Layer 3 of a small transformer language model trained on English Wikipedia (13 layers, counted from 0, width 128).
A neuron adds its activation times its output weights to the MLP's output. To switch it off is to set its activation to zero at one token and run the rest of the model.

Output weights of the MLP neurons that the questions are about. A number n stands for (n - 500) times 0.0018.
n37: 466,575,514,341,446,577,288,433,461,675,393,268,462,639,670,563,881,618,431,538,504,206,308,567,594,277,144,500,573,667,862,681,500,648,650,440,403,335,390,508,486,487,689,677,322,393,449,529,571,567,764,608,578,357,606,595,384,491,270,701,212,584,406,728,460,500,548,531,517,472,406,367,460,366,423,360,254,468,544,454,595,470,760,716,374,581,419,614,657,679,516,310,581,354,258,392,652,688,523,651,387,639,267,486,359,417,616,625,667,500,672,321,309,474,659,376,333,458,466,491,469,667,741,447,572,486,590,310
n65: 319,357,728,223,606,739,17,646,500,613,330,639,680,530,500,424,575,146,399,627,760,561,641,779,915,816,346,500,700,567,400,240,368,564,348,414,608,609,628,122,638,600,375,683,519,505,479,266,663,566,605,539,514,462,466,342,214,598,689,491,519,528,600,539,425,341,230,619,379,286,361,443,345,369,380,554,480,664,284,573,398,311,572,666,526,682,563,401,726,271,434,400,356,698,714,485,496,598,631,432,467,514,554,607,483,349,279,285,591,350,372,663,648,548,702,400,458,547,581,586,333,444,327,808,667,623,638,194
n67: 394,439,688,414,420,734,480,342,572,573,334,643,590,577,620,299,457,543,416,593,472,508,355,408,388,479,639,751,756,560,563,492,628,492,464,512,515,656,267,596,631,700,575,500,592,686,341,454,282,364,463,328,282,364,406,569,537,517,565,734,282,605,598,484,455,518,474,389,384,481,456,425,314,440,191,384,512,373,334,536,677,390,555,667,341,432,384,449,529,563,826,496,675,553,476,464,518,364,717,276,717,535,439,525,587,360,444,434,392,316,378,569,307,626,627,378,546,516,492,424,658,477,576,864,429,835,595,646
n81: 673,810,528,289,487,370,518,259,500,438,386,535,642,695,746,440,487,594,509,368,469,717,363,394,414,375,292,337,434,552,323,535,585,450,589,587,439,238,426,580,403,202,539,334,462,760,571,793,553,462,899,478,634,526,598,445,455,481,705,786,748,663,330,294,509,388,590,702,456,219,456,543,527,548,800,539,397,672,518,402,482,496,591,523,552,529,451,551,313,231,500,418,516,401,453,214,635,364,472,531,576,231,397,385,591,589,278,687,733,545,536,335,418,461,487,548,517,247,232,652,504,725,627,263,480,505,613,500
n85: 708,625,491,651,588,354,660,485,517,547,399,328,417,522,437,716,279,632,521,681,590,406,560,528,408,108,341,227,468,419,334,668,705,504,448,625,551,529,420,484,447,425,519,399,322,362,668,439,442,418,618,323,669,360,487,358,523,944,717,543,378,624,317,593,296,523,390,491,508,417,554,533,639,703,437,552,281,554,286,658,411,570,350,315,582,762,386,516,487,438,741,725,590,448,483,204,629,602,416,517,598,533,595,700,759,430,634,422,408,259,573,581,525,417,634,471,459,715,255,398,316,504,618,404,362,598,464,758
n95: 363,673,686,464,864,582,444,508,448,390,518,746,479,401,390,227,513,403,465,445,593,559,334,596,343,408,445,440,541,206,363,561,530,533,373,728,496,602,574,416,198,269,737,470,587,788,304,676,338,517,594,92,230,487,673,429,456,463,475,447,440,712,525,561,652,563,484,406,409,218,535,307,572,779,440,485,394,606,588,613,531,360,384,536,556,492,577,398,356,350,547,565,573,540,619,504,457,483,641,261,378,318,420,573,465,608,733,672,210,394,735,525,556,611,513,556,906,398,556,779,346,714,608,599,476,304,554,565
n125: 423,460,483,352,522,221,555,579,232,631,354,383,604,285,361,430,390,439,512,694,615,645,484,643,492,504,614,569,570,500,423,742,317,69,588,725,489,427,629,481,417,615,654,195,642,465,445,523,307,652,662,578,507,355,544,700,366,284,638,646,877,347,607,434,524,643,613,404,512,710,508,706,545,598,419,531,476,463,520,577,594,439,357,720,568,412,533,393,577,523,560,427,394,432,388,716,461,496,590,410,401,408,356,603,489,388,352,564,610,548,344,349,353,380,629,542,545,569,566,446,452,602,539,552,431,301,373,504
n145: 551,514,522,607,553,269,368,663,318,507,586,645,247,455,461,504,584,541,448,514,556,429,444,517,389,584,648,425,431,507,428,562,551,279,582,706,532,486,607,473,698,442,640,424,533,524,388,631,419,490,547,361,570,415,369,537,519,319,467,277,521,565,277,399,529,304,393,550,601,435,666,545,396,813,383,655,680,743,482,553,336,585,370,438,571,376,442,612,356,737,447,480,400,596,500,709,629,453,395,562,624,490,507,460,572,411,445,776,438,425,426,420,558,425,310,414,718,650,415,463,451,403,531,497,481,351,457,608
n148: 504,386,579,614,453,471,315,334,483,442,300,614,346,561,608,457,532,592,442,640,609,556,599,298,615,426,400,476,690,372,727,312,548,590,759,439,408,387,618,591,465,318,518,611,421,695,809,691,504,380,530,414,453,452,471,338,276,705,586,175,676,576,481,471,288,346,489,390,817,581,312,647,670,644,634,477,337,409,713,393,533,713,727,217,677,403,323,500,444,524,548,381,512,424,645,426,500,392,629,405,452,504,437,556,374,648,721,703,560,593,651,504,382,520,377,752,516,669,585,357,237,393,348,422,535,223,445,324
n175: 539,484,609,548,511,496,559,256,531,464,654,593,415,558,434,615,481,492,492,371,290,549,331,364,294,760,530,439,360,559,392,562,648,604,588,477,544,523,670,542,327,515,144,547,698,442,563,572,713,561,532,438,362,633,472,350,565,637,757,395,492,504,585,508,572,365,293,384,551,397,570,434,480,555,759,439,468,674,413,210,319,554,569,443,445,584,628,542,569,762,433,361,187,456,757,559,422,682,361,516,360,489,380,459,507,442,671,530,537,566,380,583,485,319,640,620,459,163,512,578,488,726,660,563,376,410,567,701
n183: 500,603,369,303,514,533,619,670,675,579,608,563,314,455,576,438,367,297,726,695,511,547,721,393,773,367,500,525,322,580,621,522,547,472,308,232,618,656,417,518,351,496,613,493,475,595,548,547,580,507,600,456,443,583,606,596,359,299,507,562,670,554,504,322,500,537,683,432,374,483,655,416,327,496,342,479,217,653,511,510,343,304,467,624,584,451,583,670,523,449,601,556,476,679,584,269,430,223,682,407,331,706,258,637,584,398,415,529,477,493,455,425,683,288,430,515,385,554,650,574,379,518,578,563,507,410,504,273
n204: 393,500,530,457,669,483,350,593,360,373,558,403,284,470,484,606,584,565,486,371,412,635,303,591,576,515,517,548,359,706,466,677,571,626,402,531,578,503,485,520,496,555,466,448,397,483,470,524,762,412,558,403,520,527,369,590,710,474,424,685,362,497,622,378,568,494,344,439,186,789,621,386,558,455,545,239,550,400,631,379,416,647,311,322,421,674,523,626,402,538,478,304,555,525,438,458,525,635,573,448,621,626,475,456,661,346,195,513,551,464,489,456,654,572,517,411,597,630,503,588,571,362,601,450,442,408,520,762
n209: 435,260,380,357,550,566,385,561,444,532,330,670,469,369,392,336,568,282,455,578,525,592,560,483,395,419,615,558,451,448,745,469,429,507,684,500,480,469,519,426,703,414,484,479,533,676,410,331,391,368,319,430,397,398,504,500,529,667,537,562,542,418,503,382,500,624,477,582,706,405,427,493,655,587,528,480,550,633,734,559,718,548,555,435,767,474,301,432,758,559,389,408,562,461,359,805,402,615,537,507,544,690,721,724,412,339,687,554,420,572,671,419,565,428,382,459,652,469,624,302,365,524,389,440,386,488,437,399
n227: 603,462,524,623,504,400,354,672,598,401,655,426,607,778,664,457,511,471,571,500,603,365,281,518,399,532,573,661,574,359,596,306,635,386,462,496,626,782,583,460,397,563,487,377,378,770,444,533,575,631,612,407,382,741,778,475,268,532,543,350,586,522,500,463,573,357,650,404,598,341,470,481,380,575,467,504,317,571,473,507,316,452,493,640,641,493,314,449,679,293,327,482,451,427,489,361,595,319,371,526,525,420,393,307,344,596,388,373,371,426,626,493,364,636,746,637,626,460,529,370,549,428,507,656,730,393,400,701
n325: 611,422,668,463,454,763,512,559,480,573,504,480,540,553,583,378,270,728,584,508,582,703,711,589,629,279,379,761,617,431,564,368,484,641,328,452,399,669,440,391,555,468,540,408,323,512,634,457,678,430,383,689,327,398,644,337,362,453,297,534,700,602,310,476,417,522,403,537,339,364,408,337,421,444,500,437,512,227,537,406,650,453,786,479,886,432,470,433,592,413,402,568,485,483,401,621,311,496,420,383,278,676,709,475,358,596,416,547,647,398,800,733,671,516,236,532,360,480,397,521,271,477,352,561,504,553,745,642
n341: 492,496,714,571,508,536,357,706,295,297,606,431,616,443,550,927,338,576,418,568,583,508,718,512,378,323,619,680,212,715,367,748,524,403,789,399,508,436,266,650,672,432,376,459,695,601,579,713,511,512,732,325,586,524,438,217,451,530,578,735,573,452,257,573,454,321,622,559,430,519,549,476,458,267,654,427,562,543,148,606,463,576,399,309,372,485,573,532,508,500,456,332,336,496,516,443,452,567,641,602,516,361,388,418,622,523,370,385,738,531,525,311,584,528,321,472,291,584,673,672,454,595,280,554,500,477,380,329

Each question names a token from some text and the token that comes next. It shows the activations a of the neurons there, in the order above. A number n stands for (n - 500) times 0.0035.

Then comes g, the gradient of the next token's log-probability with respect to the MLP's output, scaled to length 1. A neuron's effect is roughly proportional to its activation times (output weights . g). A number n stands for (n - 500) times 0.00072.

"\n", then "="
a: 454,621,518,456,479,491,461,461,481,455,451,537,487,460,455,453
g: 488,507,553,632,505,494,653,395,419,371,577,194,296,329,447,540,376,662,448,405,683,691,326,509,564,606,468,515,368,627,542,317,336,355,725,671,479,397,601,455,642,454,591,520,457,613,481,371,500,328,553,529,445,549,615,567,521,350,474,306,566,524,484,570,625,365,399,517,664,340,505,574,435,513,693,649,719,535,259,644,725,637,634,219,607,267,552,676,467,561,550,634,629,587,366,689,590,316,623,439,303,265,347,330,561,406,442,535,649,569,335,603,558,546,569,398,343,533,374,325,555,599,438,612,413,502,519,622
Which neuron, switched off, raises the next token's probability most? n65

",", then " So"
a: 478,608,610,457,463,474,460,595,482,452,460,597,462,475,637,524
g: 475,437,460,650,585,277,431,678,456,766,444,487,505,600,499,491,601,533,330,512,433,364,382,452,440,582,499,508,473,437,766,543,337,469,577,760,565,748,447,480,408,525,438,573,472,485,517,540,604,575,278,533,607,446,504,644,447,582,578,381,323,465,554,662,485,481,293,471,442,698,532,622,434,384,704,579,525,579,307,396,810,636,262,189,459,497,344,354,733,615,356,710,707,333,480,520,726,531,351,152,469,441,561,493,478,450,375,473,432,643,518,391,536,431,622,268,549,634,547,429,402,346,539,550,550,527,409,622
Which neuron, switched off, raises the next token's probability most? n325

" after", then " the"
a: 451,500,484,494,686,475,471,470,486,452,463,460,477,657,458,452
g: 659,370,502,471,346,506,604,283,614,596,632,700,701,482,616,678,516,211,413,349,671,545,442,440,461,306,382,712,257,324,405,504,645,500,299,370,531,500,617,578,265,608,417,528,407,456,382,512,585,518,613,553,509,684,462,443,509,498,498,504,672,637,522,420,527,489,883,468,519,371,652,317,432,463,268,485,584,570,470,725,408,339,490,766,567,443,565,348,527,469,647,321,229,247,570,478,539,376,579,783,507,374,500,528,558,522,379,530,374,434,473,471,576,629,419,586,407,522,504,453,447,540,490,535,663,598,687,437
Switching off which neuron hurts the next token most? n227

"]", then "\n"
a: 484,463,832,453,457,457,488,452,452,455,459,470,461,479,457,481
g: 511,517,572,461,435,499,622,667,467,329,333,577,379,666,626,515,550,354,680,694,397,439,286,378,581,573,438,537,417,689,501,376,740,480,450,374,473,562,607,348,503,780,444,661,480,369,413,519,536,339,467,491,273,403,392,425,418,322,458,463,669,572,476,379,514,675,431,381,522,685,264,434,361,479,306,532,471,721,697,503,383,392,692,730,455,569,463,454,447,540,378,713,827,399,808,483,528,486,569,492,555,502,700,702,400,328,413,380,501,577,515,477,533,622,440,453,455,550,368,734,516,438,458,346,536,288,669,409
Switching off which neuron hurts the next token most? n67

" Open", then "ing"
a: 458,466,506,480,471,459,460,479,456,454,455,453,452,457,469,460
g: 321,452,281,415,598,500,506,422,441,538,452,732,581,561,472,584,497,266,501,329,400,399,658,508,396,611,359,456,553,569,321,658,603,497,434,680,483,497,742,319,373,656,453,400,651,536,512,742,456,535,348,656,799,502,398,473,490,288,402,543,466,523,462,571,627,328,514,557,364,307,482,683,485,462,494,496,610,401,598,439,535,677,469,443,460,288,624,420,492,387,321,574,321,457,256,624,512,540,536,555,928,455,664,653,365,643,414,416,564,609,380,541,429,766,352,624,529,578,500,544,445,561,524,567,615,451,186,530
Switching off which neuron hurts the next token most? n183

"ka", then " mis"
a: 472,487,472,492,454,458,451,451,475,471,452,457,451,456,459,487
g: 645,593,675,604,271,557,657,485,563,381,483,422,313,456,757,440,605,629,531,446,703,518,369,604,470,509,537,354,559,345,557,394,419,442,831,403,513,701,458,516,704,541,556,314,587,423,356,559,611,451,400,443,427,527,405,571,419,586,516,364,406,474,356,541,523,336,418,364,632,381,474,462,580,433,543,566,612,317,472,437,452,518,459,553,452,721,395,186,331,461,559,383,754,517,620,523,588,433,566,593,561,522,609,98,429,748,489,419,654,568,508,409,417,441,447,780,495,381,384,578,614,758,504,634,205,503,440,536
Switching off which neuron hurts the next token most? n183

" two", then " months"
a: 455,478,526,458,464,495,459,452,495,488,451,497,466,463,491,459
g: 452,350,475,456,665,665,445,218,284,365,328,279,417,595,534,474,562,470,607,484,735,591,583,437,454,464,515,381,409,426,482,372,629,389,357,654,316,686,398,386,384,599,424,455,457,818,485,536,477,646,444,396,481,489,566,503,624,342,574,346,434,515,631,641,481,537,568,609,389,617,356,471,495,494,600,723,589,424,439,696,678,621,490,328,585,290,696,527,703,447,483,717,347,570,566,617,586,336,394,797,584,260,422,447,256,441,544,403,666,566,479,519,665,442,635,472,524,403,582,376,646,302,448,620,519,353,436,667
Which two neurons, each switched off alone, lower its probability most, in order? n37, n183

",", then " Whe"
a: 468,577,604,469,491,474,460,451,457,471,451,706,451,461,461,632
g: 520,367,462,405,535,617,471,644,607,343,563,462,662,323,706,404,805,455,585,246,359,569,781,773,316,466,371,637,445,292,457,529,529,808,510,426,569,652,491,412,619,514,605,344,504,192,413,402,642,682,507,536,496,531,406,465,452,601,665,336,201,446,466,541,562,417,634,663,367,534,453,440,494,347,400,616,655,272,520,500,294,508,307,713,530,653,510,534,519,518,398,516,599,466,411,429,421,302,496,403,509,654,381,667,428,431,589,471,388,607,593,465,494,700,546,507,507,367,467,575,500,641,606,389,529,303,556,581
Which two neurons, each switched off alone, lower its probability most, in order? n204, n148

"S", then "ay"
a: 457,452,496,451,482,482,490,454,543,479,476,481,472,451,453,455
g: 491,521,715,735,580,619,424,582,715,523,498,475,547,555,628,577,419,451,321,318,479,307,545,256,512,272,442,681,299,430,424,509,568,493,450,478,621,842,678,737,476,523,324,587,572,498,295,339,477,431,515,452,702,690,457,609,513,555,399,296,247,605,596,490,565,501,476,395,529,235,684,460,579,503,379,357,550,731,641,711,458,364,560,490,618,588,419,595,437,551,377,429,499,417,302,573,665,578,368,406,552,474,637,489,462,517,485,504,697,545,381,453,563,360,443,485,530,307,489,487,590,496,332,485,779,298,517,291
Which neuron, switched off, raises the next token's probability most? n227

" and", then " Patrick"
a: 714,489,815,460,479,471,473,452,468,471,458,467,454,452,452,461
g: 240,527,413,358,435,336,550,589,478,345,227,629,379,588,633,560,521,559,482,525,121,439,606,413,465,585,599,483,374,502,443,451,454,648,751,464,440,609,652,392,558,427,527,415,626,425,283,419,606,599,530,607,484,307,325,507,409,431,373,647,472,352,491,465,553,472,573,470,526,682,525,460,463,335,582,457,375,585,440,376,525,331,515,546,661,560,633,624,371,712,598,443,735,329,250,439,631,573,433,298,564,688,704,694,552,541,614,481,694,777,430,359,445,687,573,319,691,624,385,560,403,658,526,618,545,458,431,343
Switching off which neuron hurts the next token most? n37

" Wood", then "s"
a: 460,496,456,458,456,458,489,453,577,458,451,475,495,457,461,497
g: 351,422,449,391,564,587,322,560,644,404,511,623,601,597,603,403,273,526,424,466,366,512,435,488,478,604,582,454,593,562,404,644,830,306,539,559,387,480,568,403,326,540,587,224,489,709,432,574,588,391,509,586,634,652,519,420,335,532,439,642,435,641,568,440,584,337,237,477,551,536,606,348,512,407,603,562,650,472,568,361,474,525,598,181,818,356,496,649,448,400,296,398,316,433,280,588,554,692,518,525,528,457,621,769,622,453,392,506,697,740,393,397,542,575,394,395,689,414,489,624,395,498,506,399,732,320,517,452
Which neuron, switched off, raises the next token's probability most? n81

"ley", then "]"
a: 452,481,506,480,457,455,455,456,476,453,456,481,498,500,463,495
g: 451,399,591,409,450,652,694,384,595,574,645,345,191,394,605,392,491,451,429,520,699,609,728,356,325,554,443,604,449,509,634,492,375,451,528,676,495,508,420,512,533,515,678,502,502,635,433,508,441,365,537,418,641,378,552,786,470,441,590,373,173,603,459,349,601,481,460,564,474,52,719,493,551,511,377,454,585,602,426,517,438,651,717,552,603,518,540,484,587,511,484,559,710,721,492,426,501,370,564,542,430,484,610,375,426,531,633,360,362,509,165,556,439,654,388,438,369,517,466,374,796,616,448,341,485,604,563,310
Switching off which neuron hurts the next token most? n125

" Mac", then "T"
a: 463,492,451,475,494,467,453,464,593,490,471,470,586,463,465,494
g: 627,702,684,348,583,501,383,615,612,543,306,444,601,360,641,447,485,568,381,557,493,575,410,492,458,416,738,299,668,481,416,537,331,475,605,419,482,645,494,423,547,400,673,472,544,521,504,664,539,409,715,702,270,495,675,638,558,508,433,247,339,330,523,587,433,509,317,445,593,476,644,450,635,289,655,575,538,402,543,179,455,460,470,450,328,385,364,621,467,544,457,337,544,526,530,302,504,508,470,375,408,844,390,549,463,546,672,379,618,644,433,416,780,294,501,355,634,596,430,671,401,564,665,594,667,404,432,333
Switching off which neuron hurts the next token most? n148

" str", then "ess"
a: 487,486,451,457,458,490,460,452,483,454,454,468,486,460,484,452
g: 513,650,478,423,805,576,403,561,623,487,527,698,376,449,315,438,487,668,653,624,610,269,536,279,465,493,420,824,390,581,524,565,397,357,486,519,638,430,524,336,473,626,461,552,502,434,519,495,629,575,655,679,557,426,340,665,271,383,504,595,482,593,593,508,496,420,401,477,388,336,666,393,382,671,387,317,558,410,318,118,630,523,566,555,387,365,527,594,500,398,434,453,449,692,299,327,382,535,386,521,361,581,685,575,479,596,458,623,740,615,441,664,488,609,452,384,544,748,659,383,637,471,325,463,507,312,447,577
Switching off which neuron hurts the next token most? n85

" Sp", then "art"
a: 481,475,475,489,471,452,462,517,464,501,482,458,453,452,459,475
g: 612,612,649,528,408,477,296,268,274,423,543,504,465,372,453,606,314,596,464,626,409,670,525,589,568,720,650,565,318,497,327,538,625,451,433,505,321,566,613,674,354,349,607,453,746,521,455,404,493,585,234,472,448,608,502,446,700,404,749,366,369,639,377,545,432,733,679,272,441,561,476,658,410,369,400,424,560,496,722,522,348,307,407,563,632,561,607,421,536,563,568,502,501,420,403,520,726,401,435,458,646,384,468,710,417,555,610,521,626,334,625,465,447,436,605,557,344,528,305,653,388,519,540,454,748,196,573,434
Which neuron, switched off, raises the next token's probability most? n95

" Score", then "S"
a: 491,494,458,484,486,461,452,458,468,464,464,456,464,462,451,468
g: 548,494,536,480,642,471,312,649,441,376,445,480,482,291,514,447,589,487,297,634,636,503,346,479,351,354,720,452,644,343,436,594,549,432,394,480,388,371,449,422,509,525,596,414,684,468,547,819,395,376,590,384,604,351,549,645,462,322,436,316,309,420,609,493,236,634,357,511,548,600,613,372,652,435,479,542,510,625,479,404,740,427,414,489,312,427,507,876,539,437,438,573,692,555,512,411,535,512,387,486,508,609,583,403,475,668,701,216,591,545,405,673,588,241,681,285,689,631,488,669,666,632,631,554,422,476,484,443
Switching off which neuron hurts the next token most? n325

"ess", then " fra"
a: 491,483,452,457,454,462,458,480,490,859,454,532,485,453,454,459
g: 614,456,623,504,467,574,481,538,692,545,443,558,581,289,643,388,373,564,300,455,666,523,557,393,460,478,450,597,180,309,471,420,686,567,502,375,424,251,719,519,563,575,560,568,574,431,454,565,596,284,623,539,521,441,418,504,446,496,564,397,755,555,438,573,562,488,525,327,607,453,182,541,472,609,301,529,630,658,722,540,541,301,400,569,468,680,501,432,653,628,521,578,434,264,518,424,653,455,388,369,593,537,411,505,661,748,450,539,354,427,289,361,181,232,372,372,399,550,592,501,642,634,630,608,627,528,557,698
Switching off which neuron hurts the next token most? n175

"\"", then ","
a: 479,451,809,455,462,461,480,454,461,469,452,457,593,453,865,466
g: 274,517,235,272,415,448,374,709,520,536,524,606,707,633,555,80,532,672,340,470,538,489,509,694,558,429,537,367,599,448,506,626,350,461,556,301,543,506,561,610,430,397,361,642,541,354,534,441,551,518,317,452,440,584,436,646,444,666,380,657,415,601,531,413,478,531,733,616,617,731,720,470,606,478,458,614,251,534,597,387,544,494,408,316,508,541,350,274,351,484,609,400,470,616,381,516,348,521,616,337,572,585,617,563,485,492,546,467,251,629,621,616,620,415,422,518,793,533,658,552,320,543,431,496,521,674,315,483
Switching off which neuron hurts the next token most? n209

" the", then " release"
a: 452,479,456,475,459,486,452,574,470,469,462,486,452,454,465,457
g: 420,756,530,739,542,462,500,689,315,487,404,419,757,371,320,538,476,639,653,685,605,345,663,566,542,508,497,447,557,302,616,713,276,276,400,413,463,375,295,580,290,344,514,557,311,701,670,496,458,334,577,553,491,470,434,647,429,482,431,355,466,523,318,506,582,600,493,417,638,523,219,403,562,503,528,556,479,433,576,425,607,687,437,562,613,473,645,522,503,561,622,466,449,591,355,511,522,311,618,608,534,504,465,342,558,577,501,292,532,527,600,398,626,811,517,522,563,670,323,442,703,426,168,414,362,541,378,610
Switching off which neuron hurts the next token most? n175

",", then "\""
a: 504,676,815,478,482,477,475,483,458,473,452,709,503,452,479,632
g: 529,467,445,597,523,570,571,352,445,693,465,404,462,698,509,323,386,672,525,623,492,696,489,491,588,624,376,560,616,524,712,379,671,558,750,406,341,377,479,308,325,541,350,364,388,489,430,490,476,421,634,558,329,508,735,435,421,481,239,589,598,594,430,718,539,508,393,414,579,692,430,429,565,666,487,659,308,781,377,456,762,486,441,462,473,412,291,446,512,522,617,630,392,614,505,521,641,531,681,642,544,334,299,300,572,334,591,551,431,392,134,656,445,499,417,477,476,405,433,588,512,386,279,635,505,604,439,662
Switching off which neuron hurts the next token most? n67

"tic", then " Times"
a: 454,496,465,483,476,496,485,453,467,467,466,458,579,452,452,486
g: 580,528,472,572,393,682,689,530,344,661,564,436,320,414,699,556,413,332,472,471,519,383,509,487,544,427,502,625,323,421,343,545,278,683,496,429,506,826,637,420,400,388,564,659,608,641,554,336,615,684,458,458,414,594,495,335,646,255,197,581,369,524,671,530,471,557,401,397,549,656,685,272,600,474,573,422,466,654,589,576,479,678,503,556,297,413,294,422,423,575,668,445,587,569,669,362,583,631,474,629,462,421,681,416,452,191,407,731,504,363,400,394,558,306,631,537,538,558,310,353,477,677,435,591,441,536,572,454
Switching off which neuron hurts the next token most? n148

".", then "21"
a: 452,773,576,452,451,484,453,452,471,461,476,540,466,452,452,455
g: 425,410,487,637,367,690,673,550,624,595,146,553,539,555,607,370,656,381,592,493,307,646,582,569,663,571,489,458,560,618,439,402,323,537,513,536,469,363,392,343,443,601,625,466,356,342,616,487,743,523,518,320,321,468,414,712,643,617,617,681,453,297,383,248,387,422,492,807,693,418,347,464,314,502,503,541,507,529,532,591,595,469,588,530,365,436,443,465,272,490,448,550,379,515,553,233,452,439,661,599,497,642,704,466,666,509,468,372,559,257,355,656,530,482,407,639,603,364,514,532,414,290,617,439,598,501,714,650
Switching off which neuron hurts the next token most? n65

" Chi", then "pm"
a: 467,453,462,483,485,493,459,622,477,489,463,453,485,451,452,466
g: 352,650,583,375,675,548,402,469,471,571,274,667,500,341,512,546,587,508,308,547,341,474,496,358,291,585,569,446,544,409,246,350,533,442,554,548,600,508,474,452,633,346,601,486,650,553,468,588,436,434,396,450,407,234,631,556,434,503,642,450,460,589,644,553,502,388,570,641,418,615,515,266,700,311,381,323,577,420,384,398,512,612,660,537,358,385,617,462,357,508,484,553,664,549,320,530,568,361,447,644,800,538,497,448,574,481,667,752,435,723,596,444,888,541,429,543,499,750,554,633,414,625,587,429,328,361,200,475
Switching off which neuron hurts the next token most? n145

" Mar", then " 2009"
a: 494,486,493,484,477,481,466,505,593,454,475,489,463,458,451,467
g: 584,551,656,570,530,434,455,277,541,674,315,608,348,143,578,446,631,573,612,559,517,521,557,460,768,388,378,429,525,458,536,551,510,531,363,466,225,567,352,535,431,513,475,575,332,331,598,328,562,476,595,568,518,773,257,552,682,623,393,474,451,465,516,432,529,687,525,228,502,239,472,659,626,525,499,465,492,514,506,452,656,320,460,709,689,324,509,406,448,462,635,383,677,648,523,331,809,553,588,588,381,501,586,427,462,425,581,699,661,620,661,509,547,524,498,306,453,484,403,207,568,426,384,560,584,342,497,416
Switching off which neuron hurts the next token most? n148

" Al", then "pha"
a: 470,496,472,464,452,467,472,569,459,468,451,457,452,460,468,471
g: 281,345,527,493,484,578,546,443,465,532,402,608,620,532,590,492,655,213,559,687,568,505,550,519,204,398,564,644,495,524,594,314,540,496,502,496,413,293,474,749,439,417,727,431,520,515,545,593,440,621,686,698,593,615,349,645,427,585,593,466,563,462,487,340,339,532,452,423,420,757,359,524,402,446,498,617,406,209,412,456,378,568,802,499,306,414,425,460,397,402,638,509,595,420,584,595,180,530,569,555,299,703,482,322,700,386,626,363,576,388,531,453,570,699,425,582,460,372,603,538,454,845,579,523,372,576,431,415
Which neuron, switched off, raises the next token's probability most? n145

"art", then " of"
a: 471,495,496,487,451,499,461,567,452,452,477,455,451,484,466,475
g: 594,440,590,366,494,448,829,305,363,432,762,478,442,506,539,549,398,155,339,414,501,758,697,497,682,505,544,429,569,577,613,335,442,650,603,548,354,536,375,412,510,406,369,588,543,341,471,574,498,558,512,371,441,369,313,261,498,532,784,594,586,521,335,507,440,657,647,616,421,508,494,330,426,669,451,495,643,676,585,764,469,469,571,542,397,353,320,423,464,588,657,325,683,367,634,635,532,457,356,677,346,547,449,478,473,492,491,527,441,505,494,743,510,666,461,353,442,384,634,305,647,534,384,616,408,625,345,404
Switching off which neuron hurts the next token most? n204

" \"", then "O"
a: 481,454,517,462,478,484,476,556,488,486,459,709,467,452,475,452
g: 598,394,481,298,328,412,659,580,570,516,247,387,625,432,805,545,468,283,489,595,258,431,424,691,538,474,413,581,645,454,298,689,492,707,356,478,403,571,507,533,337,642,584,641,502,515,353,451,512,430,461,597,546,357,569,390,616,536,404,443,538,567,565,427,541,807,508,482,502,862,694,448,501,453,455,501,366,489,417,496,619,351,310,566,328,586,539,583,468,524,569,278,468,427,450,333,597,625,281,597,285,585,613,480,688,554,587,502,314,504,266,424,561,593,542,290,685,586,411,625,394,358,398,540,636,611,622,681
Switching off which neuron hurts the next token most? n204

"=", then "Am"
a: 490,484,461,757,484,468,451,462,487,469,451,453,459,463,512,464
g: 744,636,492,398,412,279,534,617,434,458,267,492,536,301,332,614,475,592,537,420,578,259,557,428,499,450,700,469,466,424,706,337,411,628,450,626,476,431,436,490,598,276,585,414,604,432,321,345,750,341,681,408,490,395,436,645,603,390,480,516,663,652,349,346,599,275,336,477,456,612,426,340,467,526,576,386,399,705,612,596,446,653,511,380,532,717,686,613,665,615,434,415,525,492,425,624,529,627,581,491,694,373,722,563,343,481,429,468,544,655,358,427,542,396,700,616,400,318,394,669,717,501,377,408,641,528,571,304
Switching off which neuron hurts the next token most? n81

" single", then " to"
a: 451,484,458,452,472,490,469,452,493,493,607,512,461,480,463,453
g: 479,599,526,709,728,558,504,428,481,379,669,331,523,365,520,750,483,506,479,654,523,659,422,595,537,363,597,432,561,623,682,464,248,232,443,584,235,308,484,526,579,317,243,442,417,337,679,486,391,427,483,432,526,486,646,507,580,330,534,360,597,471,493,602,475,401,472,376,503,460,415,527,552,536,617,636,672,446,475,606,579,693,661,307,652,502,518,548,481,520,480,606,492,685,420,657,531,453,368,520,352,383,300,173,630,353,727,352,811,508,346,422,526,476,750,547,391,676,449,363,659,568,519,550,515,362,440,456
Switching off which neuron hurts the next token most? n67

"na", then " Wa"
a: 483,460,473,494,453,454,466,452,564,461,452,511,469,454,455,493
g: 447,585,605,604,499,453,521,697,297,337,691,445,481,290,457,607,476,162,446,431,717,548,437,651,454,410,597,496,621,501,552,521,595,305,376,748,525,439,309,695,619,323,586,327,569,470,684,561,569,633,300,579,453,627,399,391,695,434,533,375,354,388,433,318,247,467,365,700,638,365,635,492,516,368,446,361,734,329,543,625,359,641,353,557,477,556,445,791,479,477,428,522,726,621,579,720,347,471,576,455,472,659,450,587,419,478,513,509,523,530,673,560,589,542,573,279,430,500,470,459,457,534,633,433,277,423,585,390
Which neuron, switched off, raises the next token's probability most? n145

" Fire", then " Fro"
a: 524,467,453,479,487,453,468,469,468,453,454,475,463,458,660,469
g: 667,597,562,544,228,189,480,547,410,713,425,442,513,339,705,421,572,517,479,610,633,384,341,608,447,499,436,258,765,328,548,386,466,676,569,553,626,745,392,410,378,499,489,552,479,408,423,436,566,496,320,665,198,510,421,404,438,537,586,428,547,711,495,339,683,508,509,412,611,756,667,451,496,613,435,430,514,335,589,610,575,399,439,738,718,632,399,318,528,286,412,367,643,505,501,542,663,500,543,471,527,327,533,417,484,636,372,615,314,485,494,308,639,608,724,378,513,483,398,549,527,353,494,373,496,508,621,668
Which neuron, switched off, raises the next token's probability most? n227

" featuring", then " Kate"
a: 452,496,457,495,464,460,451,453,488,492,478,456,452,452,490,465
g: 489,418,537,553,548,379,571,598,492,455,301,557,513,570,642,463,501,619,512,465,498,455,478,492,630,549,276,656,495,613,282,499,331,687,646,490,612,501,365,537,532,486,544,367,368,497,365,602,751,602,392,421,370,378,633,459,586,636,306,672,439,550,633,581,550,619,427,486,633,568,531,459,247,347,480,501,409,634,634,391,474,353,663,517,465,458,531,527,209,688,629,576,509,268,436,547,417,780,299,438,695,803,465,624,389,524,561,375,525,483,436,419,382,628,790,292,477,418,333,320,367,496,401,626,699,678,430,216
Which neuron, switched off, raises the next token's probability most? n37